Layer 5 of a small transformer language model trained on English Wikipedia (15 layers, counted from 0, width 96).
In attention head 3, each number of a token's query is one row of weights dot the token's vector x. The head spreads its attention over the tokens so far by the softmax of query dot key.

Query weights of the head. A number n stands for (n - 500) times 0.0038.
q0: 339,755,559,546,732,507,498,539,491,612,450,686,518,462,577,479,430,552,426,453,560,507,461,489,558,406,602,502,569,582,593,469,380,421,451,485,567,380,308,390,442,489,465,422,394,614,539,427,540,534,525,459,498,564,517,515,460,493,507,564,654,528,515,536,490,468,577,616,436,356,345,521,473,541,413,453,554,368,308,563,508,461,519,484,569,396,523,529,453,386,459,542,500,476,464,449
q1: 355,722,577,509,550,566,532,519,484,595,631,553,510,500,502,553,483,493,570,476,507,487,611,518,519,374,573,496,444,540,581,437,432,417,437,504,478,405,367,361,427,494,440,469,491,554,587,483,515,478,563,436,609,615,421,440,483,594,523,580,562,544,459,523,597,439,620,576,537,453,446,631,421,587,489,474,470,429,345,574,592,465,518,448,590,448,494,518,472,407,537,584,494,405,374,364
q2: 387,552,462,640,584,453,471,479,469,576,551,279,702,482,593,436,543,542,518,533,456,470,571,557,515,518,507,586,417,559,385,602,381,412,430,405,561,380,366,365,536,504,496,355,517,539,573,592,504,520,521,400,586,546,434,504,429,527,577,582,567,542,500,533,500,454,592,635,461,441,424,429,522,538,409,502,429,509,532,607,502,443,559,515,534,398,405,482,515,341,520,550,508,524,476,569
q3: 411,532,591,537,407,284,605,444,509,402,577,474,482,563,419,427,579,386,527,384,451,531,483,547,635,525,515,431,584,428,514,621,515,415,294,458,492,534,523,507,386,449,529,517,368,531,441,677,534,571,661,623,586,514,392,555,379,355,445,530,418,504,614,435,532,495,469,401,478,505,507,524,484,613,561,466,604,428,502,422,440,524,556,581,484,376,453,440,423,365,476,599,620,476,357,488
q4: 381,747,415,378,556,540,630,310,573,405,574,586,373,570,559,457,578,576,397,305,650,546,588,543,454,246,567,527,640,473,547,616,444,521,449,521,533,414,406,476,497,311,325,396,486,677,534,606,503,559,599,524,500,590,354,485,526,440,518,472,615,633,549,419,518,334,484,625,558,364,343,552,410,565,518,396,578,448,370,566,645,519,459,607,517,341,590,560,471,456,412,418,484,387,462,384
q5: 517,443,432,503,555,557,724,514,444,600,543,461,404,378,605,568,437,439,485,676,642,427,531,398,492,410,458,520,514,580,635,428,468,454,422,500,403,588,554,562,638,570,443,538,460,509,562,353,431,407,449,427,631,471,592,328,435,518,461,464,518,453,361,489,555,494,687,445,500,606,506,608,319,285,433,460,441,351,378,520,472,547,593,611,580,544,483,553,477,609,558,337,486,383,708,874
q6: 561,532,594,510,461,563,606,493,412,391,438,621,424,402,458,633,477,436,552,536,583,395,696,548,603,442,471,380,385,448,524,520,624,410,356,540,394,492,513,358,416,582,467,573,487,449,472,456,492,448,642,513,554,375,339,421,450,542,356,488,269,549,395,412,495,480,433,329,426,497,431,303,512,463,513,469,522,370,432,410,453,589,570,482,581,615,502,587,485,597,559,438,637,553,574,615
q7: 474,533,587,497,631,554,581,442,368,513,360,574,471,503,544,573,625,639,678,471,395,373,432,599,619,407,726,541,454,465,528,402,369,642,392,616,523,509,539,527,491,701,364,453,471,509,548,411,350,416,489,453,630,471,377,459,506,664,374,586,524,584,443,338,564,539,697,514,486,591,547,304,460,399,453,348,540,337,375,675,500,588,491,452,650,588,481,583,419,529,500,410,346,591,537,574
q8: 567,238,365,453,411,482,592,412,560,661,432,974,426,371,540,479,482,595,506,433,478,634,413,637,524,548,417,394,543,526,515,625,485,429,462,516,342,339,395,399,563,530,301,650,600,592,542,503,433,448,566,562,426,494,486,566,554,547,538,521,539,559,570,477,654,577,318,601,734,600,532,606,529,512,488,509,441,670,430,356,653,656,593,412,471,537,524,422,448,546,392,775,557,470,325,631
q9: 607,541,398,429,490,399,394,481,537,525,471,392,523,548,599,476,586,535,462,487,452,517,468,458,515,412,550,622,470,416,560,565,475,666,562,412,447,536,469,647,375,585,532,267,582,512,444,421,340,391,578,472,522,572,507,400,493,510,607,558,604,530,547,431,399,372,497,527,607,351,502,369,624,478,490,602,648,517,337,463,606,527,525,436,375,495,514,628,510,527,530,605,420,693,382,354
q10: 539,630,458,551,659,513,418,490,468,524,447,514,456,577,465,456,622,558,527,605,322,392,549,476,461,407,434,436,403,446,377,573,505,638,612,370,565,524,546,424,481,551,521,460,338,442,624,497,442,503,547,569,480,508,366,352,572,674,409,536,419,613,343,382,527,467,722,558,320,506,447,334,601,464,591,437,582,393,653,593,526,640,574,513,541,296,525,397,513,497,550,442,540,464,453,411
q11: 365,441,458,529,416,443,495,565,668,582,575,560,592,537,548,390,410,479,460,505,540,405,418,400,564,549,508,503,542,575,567,310,434,371,595,254,673,672,505,309,401,490,534,551,630,424,523,505,474,360,581,572,500,398,529,594,631,557,303,487,383,603,527,448,595,465,628,646,399,633,349,541,395,528,508,492,413,448,500,503,560,534,450,536,429,412,394,524,534,529,532,393,426,531,560,497
q12: 455,610,491,399,479,448,541,485,562,649,554,583,478,457,446,534,476,396,395,537,570,643,427,359,667,519,417,587,566,366,569,396,452,417,514,580,377,584,586,495,312,513,634,475,500,593,690,487,569,532,500,384,541,513,556,278,591,459,472,624,412,417,575,442,444,675,486,479,397,503,492,539,530,567,600,526,451,667,460,487,653,520,449,410,628,558,384,661,460,564,521,411,370,682,599,563
q13: 590,511,500,439,576,435,489,487,535,654,390,554,504,460,556,509,496,620,415,485,355,485,437,403,457,635,482,605,469,482,523,590,636,393,665,482,403,511,564,591,538,562,531,466,401,467,446,494,542,442,523,558,376,560,560,607,628,610,415,400,399,399,502,504,464,540,440,474,456,524,485,450,562,410,412,548,536,509,563,504,440,500,558,592,451,693,421,600,577,549,509,449,446,353,531,378
q14: 431,506,432,416,461,362,663,592,546,630,582,489,523,383,520,578,416,414,520,599,553,546,584,438,459,400,540,433,555,510,410,525,547,506,331,656,509,587,408,457,683,262,402,652,514,660,438,431,307,358,350,514,500,500,467,469,441,509,405,476,541,480,344,555,525,423,524,451,434,710,391,459,508,401,550,377,464,434,519,549,398,458,608,435,378,485,455,726,525,616,691,468,399,514,398,556
q15: 531,397,637,379,448,474,574,545,551,505,455,672,496,431,481,572,458,308,565,502,443,484,444,353,537,669,621,505,559,535,527,450,452,574,635,515,460,406,583,733,490,560,542,377,549,498,373,495,621,560,487,476,628,441,487,624,491,461,456,475,540,651,446,412,533,459,574,455,608,438,539,418,467,557,519,373,538,420,411,574,474,618,421,523,605,534,484,437,356,540,576,505,511,559,386,457
q16: 496,561,572,520,532,599,563,521,539,533,606,487,464,544,518,577,403,538,548,504,411,596,554,548,440,382,539,580,455,520,536,580,540,524,451,518,555,576,559,520,546,410,500,434,500,533,523,456,634,554,467,346,517,547,412,510,469,439,629,588,552,504,374,534,407,544,368,565,391,346,447,465,482,479,430,623,538,609,488,542,481,425,567,498,487,375,475,508,539,461,530,412,496,574,378,494
q17: 465,444,573,639,419,489,487,500,422,576,416,472,585,517,609,546,439,481,511,524,556,488,573,581,502,510,548,628,454,496,470,445,565,468,507,458,544,513,561,546,516,488,495,492,530,416,471,471,503,503,494,426,491,412,478,547,526,479,389,466,500,418,397,503,521,425,483,464,450,497,506,374,544,508,522,556,468,527,536,520,481,431,524,437,492,540,517,515,467,543,481,412,458,591,491,418
q18: 687,412,439,558,555,696,382,523,547,684,422,494,511,474,524,544,493,545,553,550,522,382,423,500,623,658,547,637,545,544,593,469,423,574,564,532,457,572,564,593,517,555,470,413,498,422,426,543,400,488,411,567,374,500,625,446,456,478,473,422,457,385,413,568,450,452,479,455,498,562,500,523,575,512,471,613,485,632,538,570,425,456,526,423,404,694,544,378,564,609,653,358,460,521,564,544
q19: 406,582,420,545,511,487,548,483,537,539,604,553,551,586,542,453,519,537,449,344,467,464,541,618,545,495,420,420,472,459,500,546,482,416,482,407,635,415,391,464,496,373,465,536,417,539,569,521,546,509,516,520,466,618,370,493,433,527,667,528,584,608,610,477,471,555,557,491,515,462,348,632,527,564,594,417,467,526,461,545,479,433,555,448,466,462,494,394,456,384,346,562,589,335,373,397
q20: 456,587,357,470,532,597,341,495,576,611,492,437,601,525,405,374,546,542,422,451,468,454,415,530,548,518,464,578,414,523,380,480,340,428,597,538,572,467,395,541,573,455,578,283,544,453,469,557,399,473,282,538,507,735,559,530,456,531,603,505,626,545,448,564,318,545,489,576,571,454,462,573,528,464,467,564,503,564,449,539,487,454,515,458,300,438,455,546,638,465,517,322,530,551,473,402
q21: 556,447,439,456,500,510,471,456,440,454,432,607,464,680,490,563,611,395,490,467,490,385,492,636,653,465,655,456,600,348,593,592,379,621,450,577,417,505,569,408,398,433,414,346,518,610,427,576,418,637,553,492,589,454,332,461,305,400,489,374,489,586,497,441,508,490,500,439,584,489,466,384,629,567,477,419,649,518,449,470,600,689,593,561,456,461,520,510,413,431,541,393,620,429,451,565
q22: 478,590,545,562,539,648,447,426,623,327,660,327,420,558,614,453,589,510,503,227,276,456,418,611,465,360,641,520,535,518,457,490,464,694,530,457,489,412,420,619,303,456,544,428,529,433,384,685,506,519,515,497,373,445,418,596,475,560,581,599,483,711,557,387,513,299,517,705,561,406,667,373,485,656,539,449,687,666,551,588,570,633,494,456,475,318,360,309,468,468,552,503,301,516,326,365
q23: 380,467,418,348,337,494,559,415,408,550,356,564,509,589,455,546,731,411,378,472,516,426,432,644,662,536,335,635,579,544,700,680,458,522,543,490,262,458,398,594,529,442,434,455,654,607,255,600,468,605,429,481,543,383,457,584,574,350,480,362,611,460,530,391,526,491,517,544,557,483,564,475,731,672,500,475,541,682,610,478,723,723,605,578,628,566,524,584,604,497,440,576,444,462,294,361
q24: 516,494,494,312,516,588,632,638,487,613,471,533,485,339,340,604,288,312,538,514,626,553,521,588,423,472,333,638,619,586,624,367,431,437,523,559,692,519,649,386,467,458,430,492,400,495,418,430,299,585,411,456,560,571,683,609,625,326,486,524,535,515,580,588,511,544,385,449,546,500,422,642,492,547,483,508,462,481,430,476,532,423,404,470,364,485,516,595,560,530,467,435,525,371,514,539
q25: 451,476,516,521,582,608,605,356,597,698,573,742,562,526,474,528,417,497,670,520,348,441,492,602,452,413,449,456,624,543,597,514,538,602,236,640,506,547,455,577,704,408,400,441,537,257,562,581,364,570,481,450,480,624,611,494,483,509,503,545,598,511,503,470,734,528,450,610,540,682,411,617,386,416,485,342,547,506,446,429,694,623,669,540,394,484,506,533,656,494,488,633,454,454,610,435
q26: 550,524,405,588,496,502,446,406,484,545,451,367,372,443,496,498,508,544,589,515,572,475,439,568,545,461,723,632,492,475,638,412,418,557,470,619,441,421,578,545,376,597,446,348,517,460,375,542,378,589,435,572,506,506,624,519,475,476,513,476,556,441,539,566,517,377,418,619,571,511,498,568,496,484,513,583,529,587,459,508,541,520,534,446,423,525,512,530,556,513,534,550,398,500,452,583
q27: 500,526,443,344,446,359,498,513,522,523,451,668,594,551,566,516,527,514,584,479,495,529,536,558,468,416,399,481,532,472,440,666,414,451,457,292,435,723,385,400,538,462,523,443,445,451,514,402,468,395,500,467,533,544,430,474,543,533,365,496,488,506,517,498,603,413,445,406,539,628,587,402,554,433,455,417,286,608,527,466,685,578,404,491,482,492,574,564,484,537,498,565,489,656,602,521
q28: 685,503,552,557,330,573,556,419,395,526,570,909,505,618,500,535,314,615,392,533,490,550,500,571,500,532,359,440,482,429,597,406,603,592,548,468,537,528,643,537,497,618,409,537,642,462,488,473,398,405,486,629,421,543,602,497,580,613,529,542,440,449,524,519,454,591,541,470,470,525,672,618,517,455,534,543,530,462,442,360,417,572,577,442,488,620,495,584,630,418,469,553,646,505,444,560
q29: 690,497,481,418,652,456,544,551,561,582,540,751,453,282,375,502,609,460,569,656,419,448,500,383,438,596,445,429,457,523,673,387,485,437,477,344,396,411,469,487,531,529,515,392,458,615,520,485,467,444,526,449,653,407,436,590,557,477,503,614,345,525,426,579,571,507,489,410,530,560,544,676,465,610,513,443,530,453,488,618,467,566,581,281,529,459,483,392,535,548,530,555,512,572,540,464
q30: 544,563,482,684,483,426,454,338,541,575,456,459,716,679,382,446,371,497,393,467,380,421,579,518,484,664,590,430,517,577,479,508,553,637,385,474,584,511,572,588,517,414,604,381,707,555,492,497,408,517,542,635,353,428,477,645,310,526,419,417,423,439,485,579,534,380,581,431,525,440,348,511,469,476,483,486,336,525,709,582,662,491,601,376,404,464,446,546,508,528,508,642,591,365,392,491
q31: 525,394,513,557,420,477,628,422,474,471,576,522,485,477,481,596,557,556,460,551,406,575,568,615,653,640,383,474,514,439,542,444,561,561,420,361,383,472,374,541,540,595,358,562,488,465,468,402,446,472,415,432,605,456,521,521,511,531,345,567,438,432,444,538,617,563,450,488,456,492,538,505,380,295,458,581,380,484,461,423,608,551,575,507,493,505,531,543,498,430,393,566,618,576,696,609

Each question shows a short text with each token's key, already scaled and adjusted for position as the last token sees it. A number n stands for (n - 500) times 0.00089.

Then comes the last token's vector x. A number n stands for (n - 500) times 0.01.

0 " century": 517,480,499,515,518,478,474,454,381,637,573,496,481,381,291,414,504,504,503,529,454,444,485,589,445,545,199,272,434,398,462,472
1 ",": 462,495,489,510,557,528,423,560,400,588,537,442,383,480,374,445,463,535,457,536,524,478,448,601,509,531,146,308,368,405,413,507
2 " but": 471,457,446,530,571,588,595,567,416,558,537,467,421,431,368,425,474,501,404,489,428,509,492,568,452,546,182,270,418,448,360,507
3 " never": 447,485,473,620,563,571,652,621,369,546,590,415,474,418,492,539,496,466,410,487,384,553,543,559,396,568,184,388,416,529,395,462
4 " valid": 451,525,537,533,592,537,548,456,431,550,431,546,527,437,334,521,495,485,439,502,488,508,515,509,424,497,196,295,382,394,296,404
5 "ly": 473,462,550,541,589,589,596,553,405,573,518,461,439,533,464,525,510,469,422,469,457,574,585,501,386,545,114,362,388,458,426,433
6 " described": 552,503,511,528,530,572,604,528,388,588,482,653,496,431,392,429,507,480,497,465,452,521,493,566,502,494,197,349,411,324,305,517
x: 519,636,562,707,661,505,733,514,603,503,540,489,420,721,292,553,670,531,317,533,379,387,483,458,443,360,439,651,546,598,626,482,491,473,433,524,631,543,599,329,437,529,437,434,330,565,537,609,586,347,482,647,386,317,396,471,644,546,493,372,374,532,538,443,533,584,574,450,350,597,576,512,579,472,468,377,448,496,418,596,619,515,438,673,556,587,540,376,547,641,444,409,545,437,368,575
Which token does the last token look at most, and with what share of its attention? 3 " never", with about 40%

0 "us": 491,475,466,518,520,489,490,494,417,632,566,509,513,418,370,446,521,481,498,511,463,482,510,553,462,547,316,348,436,413,488,477
1 " to": 475,464,464,560,522,542,553,580,430,512,599,458,446,436,457,524,518,459,456,496,413,582,489,531,486,476,289,408,423,504,390,469
2 " I": 493,504,466,525,532,526,560,490,419,559,484,382,447,415,462,567,446,471,428,475,466,536,521,500,530,455,369,343,350,449,426,464
3 "po": 551,520,503,518,495,519,478,496,475,590,406,495,525,401,384,508,460,454,444,486,507,506,520,506,477,548,358,343,363,404,435,441
4 "mo": 538,544,530,510,529,517,489,477,504,572,421,474,503,387,397,518,528,467,455,486,500,467,517,471,459,517,340,356,350,398,438,444
5 "e": 508,569,510,481,505,529,476,485,491,565,468,455,501,375,415,522,537,486,465,475,504,490,518,495,499,508,321,321,360,418,458,448
6 "a": 459,543,531,478,516,513,489,501,457,567,505,460,526,402,412,506,553,532,455,464,490,491,506,488,536,508,346,310,370,371,451,479
x: 555,487,745,579,637,449,753,572,537,468,604,153,340,737,454,386,491,488,354,493,455,536,438,471,475,437,492,670,476,482,401,430,596,608,526,425,535,449,582,461,393,468,528,488,504,533,541,436,579,526,494,644,399,455,465,423,404,589,458,561,653,507,493,456,576,476,671,446,282,419,605,289,601,533,382,609,606,560,525,538,533,605,506,563,403,540,395,470,482,437,669,554,303,544,611,434
To which token does the last token give the most attention? 0 "us"

0 " Ash": 481,442,465,531,509,476,465,485,410,666,566,489,494,372,349,434,540,484,483,509,468,475,517,583,459,521,260,296,403,378,461,482
1 "ok": 431,500,456,526,492,500,497,499,445,635,451,383,521,407,397,522,476,461,458,447,468,485,508,485,499,539,330,272,285,339,449,500
2 " M": 473,536,484,502,494,459,497,509,456,640,465,360,504,388,380,524,424,485,425,518,476,500,485,527,504,454,283,288,334,388,407,496
3 "ish": 556,478,510,527,504,506,479,469,465,621,432,359,535,434,428,485,452,517,436,458,478,466,508,538,537,467,333,265,310,335,389,498
4 "ra": 577,538,524,492,478,472,473,507,507,642,455,425,492,403,341,482,524,511,441,483,476,462,504,506,520,561,304,300,324,325,422,506
5 "\n": 521,489,504,494,548,438,528,648,440,610,574,450,478,410,445,505,504,480,498,550,546,520,536,599,385,538,158,397,488,506,422,482
6 "-": 540,520,497,524,554,503,537,658,449,523,655,564,548,449,566,448,513,506,525,529,472,589,563,606,381,519,200,378,467,447,418,498
x: 543,464,594,670,610,539,548,379,622,602,635,566,521,734,403,339,630,513,322,628,467,468,399,460,454,581,506,561,572,523,485,372,685,487,608,412,574,634,616,443,466,459,514,425,508,822,619,499,411,284,463,591,374,398,440,462,405,640,482,540,424,415,312,439,459,470,519,483,338,461,567,545,613,604,463,341,548,442,536,468,639,442,451,467,497,545,360,526,726,477,640,572,454,416,481,415
Which token does the last token look at most, and with what share of its attention? 6 "-", with about 70%

0 "\"": 475,494,498,527,518,501,459,516,422,637,570,461,508,461,326,391,521,499,475,530,488,500,511,566,463,519,262,287,454,404,440,526
1 " |": 505,535,490,566,524,460,467,689,443,530,655,570,538,466,517,390,485,502,511,561,517,611,547,560,388,532,232,444,521,515,487,521
2 " Ab": 457,482,495,539,540,423,454,484,482,619,417,441,468,325,384,525,450,406,456,520,513,517,515,511,501,477,323,316,384,377,459,398
3 "hi": 579,494,542,552,471,531,513,480,439,642,396,468,433,401,409,494,410,450,419,463,489,540,570,518,471,507,298,361,353,376,415,444
4 "je": 552,529,517,548,473,499,498,478,446,617,394,489,503,387,393,520,542,537,454,495,495,532,516,535,500,578,322,332,329,298,466,517
5 "et": 458,507,470,531,512,486,488,482,469,642,406,458,592,353,440,565,538,466,449,514,541,496,517,492,470,503,306,282,338,454,441,427
6 ",": 419,490,521,476,524,473,408,502,449,580,454,429,474,421,401,537,514,501,507,550,549,533,490,539,509,481,233,341,324,441,393,554
x: 489,558,569,481,643,547,589,500,594,552,592,385,498,670,473,436,623,417,449,628,498,514,446,429,560,432,687,604,502,365,572,385,589,584,457,320,539,595,542,469,493,458,457,518,521,655,529,543,636,262,526,623,439,413,531,595,600,411,368,451,469,716,410,406,253,456,478,499,298,579,441,396,637,525,442,468,611,431,543,455,659,656,681,613,464,514,497,475,601,772,603,528,384,554,468,335
Which token does the last token look at most, and with what share of its attention? 1 " |", with about 90%

0 " Will": 525,444,458,558,547,471,486,508,421,635,609,483,512,371,363,456,534,475,495,508,457,502,525,564,451,556,287,300,376,396,482,513
1 "de": 415,437,444,515,508,495,483,502,516,577,456,382,496,399,404,493,479,474,428,457,502,514,528,480,490,526,304,325,270,371,433,540
2 "now": 497,478,464,522,523,507,491,505,443,610,447,418,527,372,468,518,478,446,476,487,556,516,516,475,520,571,292,257,333,373,427,496
3 " in": 493,521,476,553,520,468,551,609,482,560,522,350,475,425,453,529,398,422,415,523,415,607,521,512,426,487,232,351,481,438,407,498
4 " a": 574,569,468,567,581,525,606,604,446,471,565,473,492,456,458,518,469,445,418,548,373,614,546,561,431,450,226,382,478,499,405,483
5 " German": 513,469,545,545,556,515,599,482,419,631,475,354,525,554,444,549,550,515,440,455,470,481,516,569,492,462,289,327,394,366,372,546
6 " publication": 535,538,508,490,555,490,492,491,498,561,438,438,456,445,328,495,512,542,505,509,520,496,454,481,505,508,270,294,343,331,423,502
x: 575,728,557,650,686,461,711,498,518,510,574,452,440,703,201,471,666,479,362,644,503,552,458,492,581,494,586,550,659,352,569,501,642,410,494,464,467,463,618,315,455,521,398,522,438,528,572,638,478,335,346,560,464,293,417,523,441,454,414,451,337,613,389,391,525,462,512,572,433,499,504,367,459,405,542,401,572,465,557,557,641,534,530,646,470,537,467,500,406,511,509,417,572,377,274,427
Which token does the last token look at most, and with what share of its attention? 4 " a", with about 90%

0 " out": 510,449,482,526,515,502,516,527,457,586,554,472,497,427,417,485,534,495,483,506,467,492,496,513,455,552,273,370,454,456,456,464
1 " between": 468,475,447,542,521,487,531,636,434,582,606,476,473,461,474,469,522,494,458,501,426,564,528,555,437,467,313,461,478,467,457,505
2 " Ram": 506,510,502,504,511,483,457,499,486,571,409,447,473,428,401,545,476,469,488,506,523,480,487,523,518,506,362,332,407,370,474,487
3 "sha": 546,511,498,515,464,522,491,525,471,594,439,465,509,405,435,495,483,475,469,482,470,501,507,522,515,519,373,329,369,408,431,526
4 "ran": 526,505,493,523,484,489,511,495,480,615,428,451,549,401,415,524,508,499,454,475,453,485,488,500,512,502,390,345,371,410,437,511
5 " and": 528,543,529,511,537,472,542,542,469,540,518,464,489,437,397,491,532,508,471,553,434,555,509,525,484,461,299,364,445,510,411,475
6 " Ash": 450,557,548,538,495,511,481,471,463,581,445,425,465,420,435,517,549,514,455,506,493,497,503,515,527,485,384,366,379,358,459,496
x: 463,725,568,580,547,517,582,405,440,527,434,138,417,678,555,381,489,501,380,640,460,541,308,425,417,501,452,641,367,472,394,531,471,615,660,370,618,355,539,375,657,613,509,427,383,531,515,457,453,581,564,534,457,518,478,437,353,508,657,461,514,464,373,356,427,469,615,469,424,482,454,408,670,476,344,428,518,325,596,641,414,559,577,554,333,491,451,453,391,665,604,507,466,408,490,480
Which token does the last token look at most, and with what share of its attention? 1 " between", with about 30%

0 "\n": 528,499,486,515,563,481,533,583,366,660,612,479,494,402,407,471,523,512,494,516,495,505,532,609,412,537,156,335,461,444,468,467
1 "\n": 495,492,488,512,563,480,532,581,367,659,613,480,494,402,407,471,536,510,490,519,502,504,533,610,411,538,156,335,461,444,468,467
2 "==": 512,507,472,569,548,547,598,692,381,518,601,556,604,420,438,397,456,508,441,542,378,619,555,553,324,514,272,387,513,431,503,573
3 "Cast": 553,499,479,519,546,501,508,421,338,772,584,491,508,478,392,507,490,449,483,506,511,502,567,526,381,490,321,336,526,386,528,310
4 "==": 489,533,540,512,513,537,556,554,386,581,499,595,527,324,378,454,470,479,506,576,518,589,509,456,415,566,227,278,447,386,409,480
5 "\n": 507,564,469,483,509,494,579,538,369,688,535,479,406,361,470,593,484,476,501,524,615,519,587,545,409,554,161,457,520,510,457,433
6 "-": 515,513,500,531,559,485,624,656,439,578,664,627,633,476,615,408,508,535,497,531,441,643,622,565,325,479,281,526,494,472,479,528
x: 598,468,543,629,676,620,610,424,671,564,562,599,558,723,460,391,598,666,329,580,395,407,433,513,515,401,544,610,618,528,494,501,684,473,554,483,501,688,626,482,425,478,489,431,449,872,557,471,536,354,493,540,390,497,478,354,335,680,526,370,443,414,404,503,366,448,563,502,510,448,490,575,653,595,481,360,603,453,588,449,649,400,415,443,531,508,407,540,648,477,623,593,532,470,467,428
Which token does the last token look at most, and with what share of its attention? 3 "Cast", with about 50%

0 " American": 531,465,480,497,549,476,520,476,413,620,565,464,538,422,359,489,534,488,488,501,429,447,491,590,472,496,268,332,397,364,477,487
1 " Classic": 481,456,501,493,579,463,479,455,491,573,475,397,512,445,333,514,513,449,475,499,499,464,490,505,483,502,290,321,372,320,474,495
2 " Race": 520,481,484,533,588,422,474,480,487,537,467,376,500,385,423,545,500,428,473,521,496,498,503,469,510,486,308,291,324,425,444,417
3 " win": 442,532,466,574,548,411,492,508,443,573,462,468,456,332,396,514,493,407,474,530,463,594,505,486,492,533,326,285,437,424,470,406
4 "s": 508,468,448,599,522,503,520,579,439,568,495,482,515,451,471,540,495,457,435,505,458,599,539,455,433,534,254,308,325,498,499,458
5 ":": 534,520,508,558,508,457,509,663,477,558,643,618,460,429,509,476,487,495,487,519,437,616,581,556,405,476,264,415,422,531,460,556
6 " Pre": 501,562,546,519,525,425,542,498,547,643,343,383,417,406,422,564,549,513,484,541,511,487,517,496,432,558,292,351,454,454,457,426
x: 527,517,604,574,537,434,398,294,441,492,449,291,299,536,547,479,634,563,359,560,467,515,578,457,455,491,518,546,416,244,456,522,492,429,460,551,673,544,401,424,467,439,435,671,461,526,510,578,370,362,386,564,525,518,503,474,427,499,550,433,449,695,331,456,282,455,409,656,332,509,353,517,570,556,338,525,602,521,643,766,478,581,647,587,602,465,479,332,473,582,605,563,669,464,413,405
To which token does the last token give the most attention? 5 ":"

0 " the": 516,447,433,566,532,497,564,567,415,567,624,495,520,424,423,444,545,482,486,507,401,524,522,561,414,503,284,416,461,471,478,494
1 " species": 479,495,461,515,527,509,526,509,386,617,603,426,560,443,394,514,459,402,520,496,451,503,504,489,463,521,292,384,446,466,468,454
2 " in": 412,490,446,569,511,478,544,580,420,542,534,421,468,482,444,493,466,432,423,511,410,627,498,526,477,451,320,379,537,438,407,485
3 " India": 545,507,519,502,476,536,553,483,395,562,490,430,468,501,439,524,480,524,466,460,448,479,480,508,513,481,330,315,364,381,417,544
4 " after": 504,524,505,513,561,498,544,604,481,530,531,434,414,439,462,530,426,452,455,514,451,544,521,567,417,487,242,436,503,482,409,456
5 " an": 548,557,476,582,607,531,604,598,460,454,557,515,501,457,464,538,519,480,444,560,423,606,534,580,419,463,315,407,509,487,436,489
6 " absence": 478,510,487,542,553,481,498,488,441,552,409,449,493,436,418,539,463,528,474,536,476,550,509,488,420,510,290,361,414,423,405,400
x: 558,758,616,524,782,553,791,431,581,425,644,437,429,703,305,461,535,555,415,496,509,420,432,428,569,529,475,680,572,518,499,451,556,496,419,316,524,383,670,280,474,459,519,485,471,541,655,366,426,531,486,395,516,466,417,454,489,574,423,463,477,665,443,347,524,455,491,449,414,583,470,456,562,502,481,492,657,341,526,627,647,491,501,491,567,353,327,464,342,528,445,443,612,529,393,491
To which token does the last token give the most attention? 5 " an"

0 "h": 482,455,446,526,497,486,513,523,413,641,568,471,508,356,370,435,549,474,484,501,448,487,520,568,467,542,245,288,410,382,473,481
1 ",": 477,503,506,524,533,501,447,554,427,567,569,463,451,440,423,475,491,501,482,525,481,514,490,601,498,466,142,344,375,433,419,505
2 " who": 446,456,442,587,573,555,600,604,414,539,621,433,377,405,415,533,486,426,441,473,432,549,522,564,491,548,223,401,398,517,473,469
3 " studied": 469,468,514,544,549,551,624,547,379,579,463,590,488,465,488,485,497,491,500,420,465,542,480,553,439,536,213,361,381,341,408,552
4 " the": 530,550,496,618,631,527,637,625,406,508,576,489,487,456,460,524,467,418,387,557,379,603,516,551,437,463,259,377,424,472,466,533
5 " plant": 479,596,530,506,535,527,533,519,465,511,478,369,459,379,407,527,556,573,478,475,471,510,507,490,506,538,244,321,352,320,432,533
6 " in": 519,602,583,563,574,478,613,655,426,541,550,398,462,459,451,546,597,537,406,571,418,668,516,517,451,470,291,343,520,495,450,462
x: 358,515,650,535,548,472,430,313,419,600,685,488,317,779,503,422,598,415,330,517,542,501,463,348,617,445,526,563,476,393,748,507,540,440,374,501,435,493,537,443,559,473,458,624,350,854,597,597,566,379,406,597,487,484,445,582,428,541,422,487,531,535,449,395,405,536,537,577,285,648,583,400,655,616,509,449,656,503,551,654,443,563,531,607,496,526,413,403,491,558,547,536,503,439,525,472
Which two tokens does the last token look at most, in order? 4 " the", 6 " in"

0 " ": 536,473,507,488,546,462,474,535,412,636,616,492,495,364,409,449,530,487,489,532,502,466,502,580,464,541,221,337,433,433,468,447
1 "edited": 486,497,493,534,528,486,492,415,450,624,453,511,481,517,380,402,523,557,458,447,502,478,471,530,497,471,250,327,387,358,375,501
2 " not": 494,474,448,586,545,578,577,484,389,611,502,441,486,435,459,553,533,497,450,461,427,500,514,538,417,555,240,332,391,451,410,436
3 "es": 525,471,443,513,525,573,497,533,438,607,461,540,467,467,449,503,503,477,485,459,489,534,537,501,416,573,226,293,361,481,436,390
4 ",": 521,447,501,517,531,520,434,587,413,555,543,478,388,515,441,444,541,486,465,539,533,553,481,588,509,523,198,336,400,473,391,508
5 " was": 540,504,485,538,560,575,568,628,422,536,598,489,392,459,478,387,497,475,457,483,415,544,508,573,425,577,231,358,447,502,436,537
6 " in": 546,612,574,586,556,476,605,627,427,543,546,451,457,440,495,481,610,496,412,534,429,669,548,515,433,513,299,369,507,420,434,468
x: 451,563,574,522,504,614,435,318,433,636,592,517,318,715,381,330,565,449,352,555,486,497,533,353,516,419,559,589,270,447,677,452,472,494,441,504,565,608,531,445,495,425,422,517,289,844,627,514,652,374,361,637,472,510,423,522,403,577,406,476,519,561,430,349,456,487,600,570,291,558,590,530,507,580,543,500,623,473,483,739,495,447,555,560,605,477,359,438,556,539,535,529,562,391,537,464
To which token does the last token give the most attention? 6 " in"